Layer 5 of a small transformer language model trained on English Wikipedia (12 layers, counted from 0, width 96).
A neuron's activation on a vector x is GELU(weights . x), where the dot is the dot product.
The model reads these tokens: " the" " pred" "ecessor" " Har" "una" "-" "class" " destroy" "er" "," " and"

The vector x that enters this layer's MLP at each token. A number n stands for (n - 128) times 0.064.
0 " the": 139, 137, 136, 123, 135, 222, 117, 125, 132, 131, 130, 122, 133, 128, 123, 128, 129, 136, 132, 129, 131, 125, 131, 127, 129, 124, 123, 119, 136, 116, 128, 130, 132, 136, 136, 124, 128, 136, 108, 121, 114, 116, 125, 132, 126, 124, 127, 128, 135, 130, 132, 139, 129, 94, 146, 123, 129, 135, 130, 124, 134, 140, 126, 143, 130, 124, 131, 137, 138, 127, 129, 129, 129, 122, 130, 138, 125, 160, 125, 127, 125, 128, 142, 114, 129, 134, 116, 129, 140, 132, 137, 139, 123, 131, 136, 128
1 " pred": 139, 155, 145, 129, 146, 199, 142, 121, 142, 137, 99, 145, 136, 140, 116, 107, 119, 127, 128, 130, 140, 122, 124, 130, 131, 115, 119, 112, 128, 154, 144, 135, 122, 112, 116, 132, 119, 160, 129, 150, 132, 139, 123, 132, 136, 103, 112, 114, 125, 116, 132, 133, 126, 87, 120, 126, 135, 127, 139, 120, 112, 170, 125, 129, 138, 136, 131, 137, 123, 123, 120, 131, 116, 133, 103, 102, 136, 129, 112, 135, 127, 121, 127, 134, 118, 130, 123, 135, 140, 129, 131, 135, 118, 118, 120, 135
2 "ecessor": 145, 142, 121, 110, 139, 228, 141, 139, 129, 127, 132, 131, 124, 130, 117, 121, 129, 138, 149, 129, 142, 132, 129, 130, 143, 122, 126, 118, 132, 131, 128, 117, 121, 114, 121, 140, 123, 138, 129, 128, 131, 128, 123, 118, 126, 134, 130, 122, 96, 111, 124, 135, 135, 99, 136, 124, 126, 115, 136, 118, 120, 139, 145, 121, 136, 133, 125, 133, 121, 133, 121, 129, 139, 136, 130, 128, 118, 149, 120, 132, 135, 124, 98, 136, 118, 129, 124, 122, 120, 135, 129, 124, 125, 130, 144, 129
3 " Har": 139, 137, 131, 131, 135, 224, 124, 142, 127, 125, 130, 130, 115, 133, 123, 124, 136, 138, 100, 134, 147, 112, 118, 138, 124, 131, 114, 134, 158, 121, 125, 128, 138, 127, 143, 128, 130, 128, 145, 127, 136, 144, 138, 142, 126, 130, 129, 123, 112, 121, 141, 126, 129, 116, 133, 112, 109, 108, 124, 124, 119, 142, 143, 126, 146, 132, 123, 123, 146, 154, 135, 124, 142, 123, 121, 115, 116, 132, 124, 146, 127, 122, 122, 143, 113, 123, 146, 115, 120, 122, 131, 130, 125, 138, 124, 112
4 "una": 143, 121, 131, 115, 135, 224, 126, 122, 128, 112, 122, 133, 111, 129, 134, 121, 136, 127, 119, 122, 134, 124, 110, 135, 138, 119, 127, 155, 135, 122, 112, 126, 122, 122, 113, 131, 127, 122, 154, 136, 150, 115, 137, 126, 130, 130, 133, 120, 114, 115, 123, 134, 152, 124, 127, 121, 118, 142, 118, 127, 134, 121, 126, 129, 106, 122, 131, 117, 120, 190, 146, 131, 144, 132, 127, 100, 127, 132, 126, 142, 131, 120, 121, 149, 134, 132, 128, 122, 133, 127, 138, 116, 126, 113, 120, 119
5 "-": 130, 127, 116, 132, 120, 211, 121, 122, 130, 133, 139, 132, 131, 136, 137, 123, 129, 128, 118, 114, 127, 130, 140, 136, 123, 111, 117, 120, 115, 138, 110, 127, 128, 118, 152, 128, 136, 137, 149, 138, 127, 131, 148, 120, 127, 134, 122, 127, 131, 127, 119, 138, 147, 95, 120, 120, 132, 128, 132, 121, 123, 140, 110, 136, 122, 128, 129, 123, 112, 182, 148, 118, 145, 132, 134, 110, 126, 141, 140, 130, 133, 118, 125, 134, 143, 129, 118, 124, 136, 134, 135, 131, 112, 116, 145, 140
6 "class": 148, 148, 118, 126, 134, 228, 135, 136, 125, 127, 144, 139, 119, 120, 107, 129, 121, 122, 154, 135, 130, 127, 146, 129, 133, 117, 139, 143, 108, 135, 137, 110, 125, 115, 117, 132, 115, 134, 117, 133, 135, 123, 127, 131, 127, 120, 116, 132, 127, 133, 115, 124, 147, 99, 141, 136, 133, 118, 138, 130, 123, 147, 128, 134, 145, 125, 118, 148, 123, 143, 134, 120, 124, 131, 132, 141, 111, 143, 129, 131, 131, 104, 124, 144, 136, 126, 142, 151, 125, 134, 124, 136, 131, 121, 136, 121
7 " destroy": 123, 147, 127, 132, 134, 210, 149, 129, 137, 114, 148, 136, 128, 129, 106, 124, 123, 108, 114, 138, 138, 126, 127, 128, 121, 127, 130, 129, 145, 141, 127, 127, 116, 112, 121, 133, 117, 135, 121, 150, 118, 145, 126, 144, 128, 128, 105, 135, 112, 122, 128, 143, 152, 120, 125, 125, 134, 127, 123, 140, 133, 142, 137, 114, 128, 122, 114, 124, 115, 117, 137, 132, 133, 145, 116, 119, 125, 151, 137, 129, 142, 138, 110, 128, 143, 107, 120, 121, 127, 121, 131, 134, 121, 131, 146, 138
8 "er": 136, 124, 130, 119, 125, 250, 127, 131, 127, 125, 143, 120, 122, 133, 123, 127, 129, 123, 137, 123, 139, 133, 121, 129, 123, 122, 128, 115, 123, 135, 138, 124, 133, 132, 124, 132, 131, 127, 136, 128, 130, 129, 126, 113, 125, 124, 132, 119, 113, 128, 140, 121, 129, 104, 147, 127, 128, 111, 133, 117, 132, 134, 125, 128, 135, 131, 123, 135, 149, 159, 128, 141, 134, 127, 129, 122, 119, 145, 132, 131, 134, 118, 112, 141, 131, 122, 139, 117, 121, 137, 134, 130, 132, 140, 147, 134
9 ",": 130, 129, 126, 125, 125, 222, 123, 130, 118, 125, 134, 120, 133, 122, 119, 124, 142, 131, 118, 131, 140, 125, 129, 125, 125, 120, 130, 128, 130, 134, 121, 134, 133, 122, 136, 125, 129, 125, 139, 132, 108, 120, 128, 112, 128, 124, 127, 125, 135, 132, 132, 127, 138, 82, 135, 122, 133, 119, 135, 132, 138, 126, 134, 130, 127, 128, 140, 123, 129, 138, 126, 124, 136, 122, 107, 121, 132, 159, 145, 128, 135, 129, 126, 124, 123, 120, 123, 143, 121, 125, 126, 133, 134, 125, 126, 131
10 " and": 126, 127, 139, 142, 115, 227, 138, 129, 131, 138, 138, 119, 130, 128, 123, 136, 129, 117, 140, 135, 142, 131, 114, 131, 120, 118, 126, 120, 117, 126, 117, 126, 131, 125, 122, 123, 134, 133, 119, 133, 125, 126, 128, 128, 125, 127, 116, 136, 133, 125, 136, 131, 117, 110, 141, 122, 127, 135, 117, 132, 150, 132, 132, 141, 121, 118, 130, 128, 139, 147, 118, 125, 143, 118, 109, 126, 141, 156, 131, 133, 138, 124, 134, 124, 126, 123, 124, 130, 119, 114, 109, 124, 136, 130, 129, 127

Each question shows the input weights of one neuron of the MLP. A number n stands for (n - 128) times 0.0078.

n278: 111, 71, 71, 84, 140, 107, 142, 121, 131, 142, 118, 126, 138, 182, 121, 146, 169, 116, 113, 60, 123, 154, 187, 153, 131, 115, 135, 100, 156, 196, 122, 109, 125, 110, 165, 154, 169, 117, 105, 132, 184, 107, 153, 95, 178, 148, 126, 167, 122, 113, 76, 139, 86, 158, 112, 116, 118, 106, 161, 158, 139, 109, 99, 71, 130, 125, 157, 93, 101, 102, 144, 106, 79, 170, 121, 152, 159, 99, 169, 117, 147, 132, 130, 157, 135, 95, 111, 158, 144, 177, 161, 132, 91, 120, 133, 151
It fires most on token 5 "-"

n36: 97, 66, 120, 114, 127, 126, 180, 122, 146, 187, 136, 78, 177, 144, 125, 97, 175, 113, 121, 113, 128, 148, 139, 138, 100, 120, 136, 136, 123, 155, 178, 136, 163, 118, 171, 110, 159, 89, 96, 148, 86, 106, 117, 126, 117, 144, 144, 130, 144, 222, 150, 171, 159, 134, 133, 150, 121, 155, 138, 156, 140, 110, 117, 81, 171, 102, 141, 113, 160, 120, 69, 100, 123, 145, 135, 164, 136, 121, 98, 100, 135, 134, 115, 125, 110, 113, 88, 161, 131, 150, 110, 142, 163, 127, 160, 158
On which token does it fire most, and how strongly? 9 ",", at about 1.2

n267: 135, 124, 48, 166, 135, 123, 135, 126, 106, 157, 173, 115, 111, 133, 131, 127, 161, 154, 115, 103, 134, 113, 157, 96, 102, 89, 123, 154, 154, 123, 188, 109, 141, 132, 164, 160, 136, 95, 96, 58, 182, 95, 119, 156, 130, 116, 95, 139, 137, 184, 92, 153, 103, 137, 92, 114, 118, 101, 133, 126, 144, 110, 111, 75, 117, 126, 145, 119, 122, 119, 154, 139, 114, 103, 156, 137, 127, 88, 116, 138, 114, 111, 153, 154, 79, 145, 143, 166, 89, 75, 159, 118, 98, 131, 104, 136
It fires most on token 3 " Har"

n331: 158, 125, 111, 125, 129, 134, 191, 104, 132, 113, 140, 109, 104, 166, 129, 146, 171, 138, 167, 110, 126, 135, 152, 113, 91, 129, 112, 104, 108, 140, 197, 120, 132, 185, 116, 127, 160, 107, 127, 129, 145, 114, 104, 133, 139, 175, 135, 138, 105, 163, 159, 117, 105, 158, 134, 147, 115, 140, 130, 180, 127, 95, 149, 119, 152, 121, 129, 153, 119, 147, 126, 86, 104, 141, 165, 110, 132, 83, 128, 138, 141, 130, 108, 123, 67, 139, 120, 136, 109, 148, 127, 158, 97, 144, 163, 134
Its two highest activations, in order, are on tokens 8 "er", 2 "ecessor"

n338: 138, 98, 122, 87, 108, 140, 167, 70, 118, 93, 99, 137, 102, 140, 169, 139, 178, 145, 127, 135, 113, 175, 194, 120, 129, 140, 140, 103, 114, 193, 138, 134, 137, 149, 175, 135, 175, 90, 131, 108, 120, 97, 90, 142, 102, 183, 178, 132, 89, 144, 119, 166, 143, 123, 89, 156, 150, 143, 96, 104, 102, 98, 145, 100, 127, 115, 103, 109, 159, 127, 160, 126, 115, 140, 138, 140, 128, 136, 136, 141, 123, 160, 130, 139, 136, 160, 104, 165, 148, 151, 130, 152, 141, 127, 111, 146
On which token does it fire most, and how strongly? 5 "-", at about 1.2

n187: 138, 127, 143, 176, 96, 109, 81, 141, 168, 137, 80, 99, 147, 102, 132, 159, 156, 153, 116, 119, 94, 104, 172, 135, 101, 101, 94, 126, 106, 90, 183, 132, 187, 169, 149, 88, 125, 131, 134, 122, 132, 117, 57, 193, 145, 128, 125, 119, 171, 136, 185, 105, 91, 148, 117, 121, 132, 114, 118, 144, 132, 143, 159, 107, 148, 156, 145, 165, 139, 83, 86, 141, 112, 83, 140, 192, 109, 111, 129, 119, 42, 154, 195, 94, 97, 168, 122, 159, 81, 61, 119, 136, 121, 151, 164, 102
On which token does it fire most, and how strongly? 0 " the", at about 1.1

n371: 83, 111, 104, 148, 101, 117, 117, 121, 106, 95, 140, 123, 125, 107, 140, 142, 123, 134, 134, 166, 168, 101, 121, 144, 107, 125, 115, 74, 125, 79, 149, 155, 128, 114, 154, 59, 68, 117, 136, 135, 125, 168, 119, 155, 85, 117, 115, 138, 140, 157, 125, 122, 98, 151, 125, 142, 103, 71, 141, 111, 122, 116, 139, 73, 160, 93, 110, 144, 48, 111, 89, 109, 113, 113, 154, 103, 96, 131, 106, 126, 114, 188, 143, 157, 66, 106, 162, 165, 138, 125, 106, 125, 149, 104, 107, 114
It fires most on token 3 " Har"

n127: 138, 126, 100, 101, 91, 114, 132, 155, 92, 117, 92, 166, 119, 115, 104, 112, 126, 133, 100, 106, 102, 108, 105, 123, 84, 103, 156, 82, 147, 158, 117, 204, 146, 92, 166, 88, 107, 102, 155, 139, 154, 112, 150, 156, 138, 111, 107, 118, 112, 103, 159, 111, 80, 121, 111, 95, 119, 106, 140, 154, 88, 123, 155, 115, 140, 145, 177, 161, 128, 61, 155, 165, 130, 133, 106, 160, 181, 119, 160, 122, 115, 131, 99, 122, 100, 141, 155, 150, 158, 129, 117, 96, 74, 120, 117, 130
It fires most on token 1 " pred"

n112: 89, 80, 92, 118, 127, 129, 132, 107, 132, 122, 102, 133, 143, 138, 149, 79, 148, 157, 196, 93, 135, 174, 99, 111, 121, 155, 152, 133, 130, 115, 155, 116, 168, 166, 136, 129, 125, 150, 146, 149, 147, 171, 49, 126, 123, 116, 164, 112, 116, 142, 120, 145, 107, 148, 122, 147, 162, 126, 73, 102, 115, 79, 159, 110, 135, 97, 110, 168, 152, 130, 108, 123, 123, 93, 153, 112, 150, 100, 112, 119, 72, 128, 150, 138, 145, 122, 121, 124, 145, 113, 99, 188, 123, 124, 146, 165
It fires most on token 8 "er"

n240: 120, 102, 136, 155, 95, 140, 208, 130, 140, 98, 93, 135, 112, 126, 173, 121, 150, 168, 126, 154, 130, 143, 123, 132, 129, 113, 153, 117, 100, 142, 115, 158, 166, 147, 121, 110, 128, 91, 120, 121, 125, 152, 113, 120, 97, 146, 169, 124, 110, 112, 159, 146, 126, 148, 98, 116, 136, 131, 96, 110, 108, 126, 167, 119, 159, 143, 140, 115, 142, 133, 104, 130, 109, 101, 161, 138, 220, 135, 171, 140, 74, 199, 126, 133, 130, 146, 118, 127, 118, 142, 152, 145, 106, 142, 163, 155
It fires most on token 10 " and"

n200: 80, 95, 131, 140, 85, 128, 82, 98, 161, 110, 103, 141, 129, 155, 141, 142, 166, 119, 184, 120, 143, 154, 112, 161, 156, 142, 105, 101, 81, 121, 112, 139, 127, 148, 120, 101, 122, 117, 134, 109, 164, 114, 88, 128, 115, 121, 208, 105, 126, 130, 139, 114, 93, 147, 108, 95, 125, 120, 124, 149, 92, 135, 114, 81, 111, 86, 150, 128, 115, 132, 95, 159, 108, 93, 139, 157, 161, 120, 74, 133, 99, 127, 122, 161, 85, 119, 143, 126, 104, 114, 130, 134, 103, 179, 197, 123
On which token does it fire most, and how strongly? 8 "er", at about 0.77

n178: 136, 89, 115, 123, 100, 126, 149, 95, 118, 103, 129, 125, 132, 107, 165, 111, 132, 177, 126, 119, 94, 193, 188, 140, 96, 120, 84, 83, 86, 164, 147, 149, 151, 138, 188, 118, 155, 97, 108, 117, 131, 114, 78, 123, 110, 148, 143, 148, 126, 146, 113, 157, 152, 119, 101, 156, 136, 146, 100, 127, 107, 129, 153, 77, 153, 113, 134, 118, 94, 138, 130, 112, 132, 143, 90, 161, 114, 132, 103, 114, 169, 146, 154, 119, 84, 97, 142, 161, 124, 150, 95, 171, 142, 153, 124, 169
Its two highest activations, in order, are on tokens 5 "-", 9 ","

n296: 139, 150, 67, 178, 133, 92, 101, 145, 122, 119, 188, 151, 150, 137, 98, 157, 133, 152, 183, 130, 129, 158, 173, 86, 152, 143, 145, 150, 67, 93, 138, 107, 126, 133, 145, 147, 113, 148, 117, 85, 131, 111, 138, 116, 90, 127, 129, 135, 99, 139, 98, 119, 88, 135, 117, 162, 149, 107, 163, 138, 136, 126, 98, 117, 81, 147, 154, 149, 118, 77, 98, 140, 108, 93, 148, 221, 109, 84, 147, 111, 95, 128, 170, 99, 100, 146, 140, 129, 113, 81, 141, 136, 89, 117, 147, 111
It fires most on token 6 "class"

n284: 123, 139, 118, 97, 110, 115, 136, 158, 132, 115, 129, 120, 149, 100, 165, 97, 153, 162, 144, 128, 132, 131, 143, 154, 90, 161, 129, 116, 101, 181, 172, 159, 127, 162, 172, 143, 120, 135, 127, 110, 136, 131, 90, 163, 106, 155, 103, 112, 147, 114, 131, 171, 145, 128, 84, 157, 131, 157, 56, 150, 100, 117, 189, 158, 147, 85, 156, 185, 94, 125, 115, 125, 140, 60, 167, 96, 136, 121, 92, 93, 107, 105, 168, 89, 157, 147, 114, 98, 92, 69, 125, 151, 111, 85, 172, 157
It fires most on token 0 " the"

n286: 116, 93, 115, 139, 108, 133, 157, 150, 117, 108, 138, 98, 126, 130, 140, 153, 183, 109, 136, 117, 139, 141, 114, 121, 149, 122, 158, 105, 76, 171, 144, 160, 123, 172, 115, 123, 90, 143, 119, 106, 125, 168, 79, 170, 114, 137, 167, 103, 120, 128, 154, 145, 114, 160, 92, 91, 132, 133, 89, 129, 146, 111, 112, 115, 188, 154, 145, 102, 125, 110, 86, 162, 108, 134, 117, 154, 138, 126, 182, 128, 86, 137, 105, 79, 88, 114, 124, 143, 92, 113, 166, 159, 93, 145, 197, 181
It fires most on token 8 "er"

n155: 126, 129, 120, 114, 104, 109, 147, 139, 126, 176, 184, 116, 160, 149, 130, 151, 133, 147, 103, 120, 128, 158, 135, 86, 86, 151, 122, 109, 144, 97, 166, 148, 123, 103, 150, 90, 99, 133, 111, 160, 114, 121, 89, 166, 96, 170, 134, 110, 153, 107, 116, 162, 99, 132, 130, 168, 143, 119, 160, 155, 39, 106, 225, 124, 201, 118, 93, 158, 105, 100, 61, 195, 134, 130, 158, 165, 87, 125, 117, 104, 157, 145, 145, 134, 120, 83, 117, 193, 176, 114, 139, 151, 126, 162, 117, 167
It fires most on token 7 " destroy"

n347: 100, 132, 102, 126, 102, 122, 155, 101, 150, 151, 166, 108, 122, 147, 181, 73, 143, 234, 155, 147, 147, 143, 157, 112, 159, 145, 116, 118, 111, 129, 122, 137, 146, 138, 159, 156, 184, 124, 126, 75, 130, 158, 126, 143, 88, 159, 162, 143, 137, 171, 109, 126, 158, 153, 83, 158, 124, 115, 126, 133, 144, 147, 142, 123, 130, 122, 80, 127, 113, 106, 118, 108, 106, 113, 133, 143, 137, 119, 116, 125, 170, 131, 153, 150, 87, 172, 87, 130, 138, 130, 116, 148, 112, 84, 122, 141
It fires most on token 5 "-"

n228: 83, 74, 90, 117, 89, 125, 107, 119, 146, 115, 104, 117, 128, 142, 129, 174, 128, 131, 132, 104, 106, 121, 161, 185, 95, 145, 106, 102, 115, 144, 110, 119, 130, 148, 155, 108, 129, 93, 105, 140, 104, 76, 154, 125, 153, 120, 134, 164, 123, 181, 146, 156, 108, 143, 120, 127, 119, 102, 115, 152, 117, 103, 101, 71, 118, 118, 121, 105, 77, 141, 131, 135, 124, 123, 141, 117, 179, 130, 149, 133, 79, 123, 105, 186, 115, 126, 148, 166, 82, 146, 139, 153, 155, 156, 89, 116
It fires most on token 5 "-"

n294: 119, 147, 106, 158, 124, 125, 201, 136, 121, 115, 95, 93, 145, 84, 154, 135, 113, 140, 140, 133, 128, 139, 155, 111, 131, 62, 197, 54, 121, 147, 144, 175, 96, 134, 120, 109, 135, 72, 104, 140, 118, 136, 105, 116, 124, 162, 138, 113, 126, 156, 115, 157, 99, 126, 92, 149, 131, 81, 101, 169, 79, 118, 133, 97, 157, 116, 150, 137, 159, 99, 120, 135, 117, 147, 175, 147, 155, 132, 120, 106, 113, 142, 127, 99, 160, 126, 54, 135, 144, 129, 119, 118, 101, 140, 168, 146
Its two highest activations, in order, are on tokens 7 " destroy", 2 "ecessor"

n74: 156, 137, 145, 154, 69, 99, 79, 130, 103, 143, 92, 112, 165, 125, 156, 208, 130, 166, 95, 136, 96, 103, 155, 116, 110, 175, 140, 138, 160, 145, 100, 178, 167, 162, 138, 93, 111, 88, 125, 77, 124, 81, 123, 117, 127, 170, 148, 132, 142, 126, 138, 130, 107, 131, 125, 138, 138, 72, 111, 153, 113, 106, 155, 92, 127, 103, 157, 111, 116, 75, 139, 137, 151, 102, 91, 146, 132, 140, 144, 68, 112, 143, 149, 139, 115, 128, 142, 196, 107, 125, 111, 114, 148, 118, 106, 96
It fires most on token 9 ","

n274: 162, 129, 139, 163, 142, 99, 101, 112, 153, 133, 167, 107, 129, 105, 141, 108, 132, 147, 105, 152, 117, 99, 184, 154, 94, 91, 119, 154, 79, 143, 181, 137, 110, 133, 167, 108, 119, 110, 88, 108, 107, 86, 97, 156, 167, 118, 88, 136, 174, 176, 118, 89, 112, 133, 147, 103, 101, 83, 78, 159, 120, 124, 145, 114, 142, 118, 148, 163, 98, 124, 138, 162, 111, 94, 119, 157, 119, 112, 112, 121, 124, 130, 180, 100, 125, 181, 127, 151, 149, 102, 123, 140, 132, 138, 120, 103
Its two highest activations, in order, are on tokens 0 " the", 6 "class"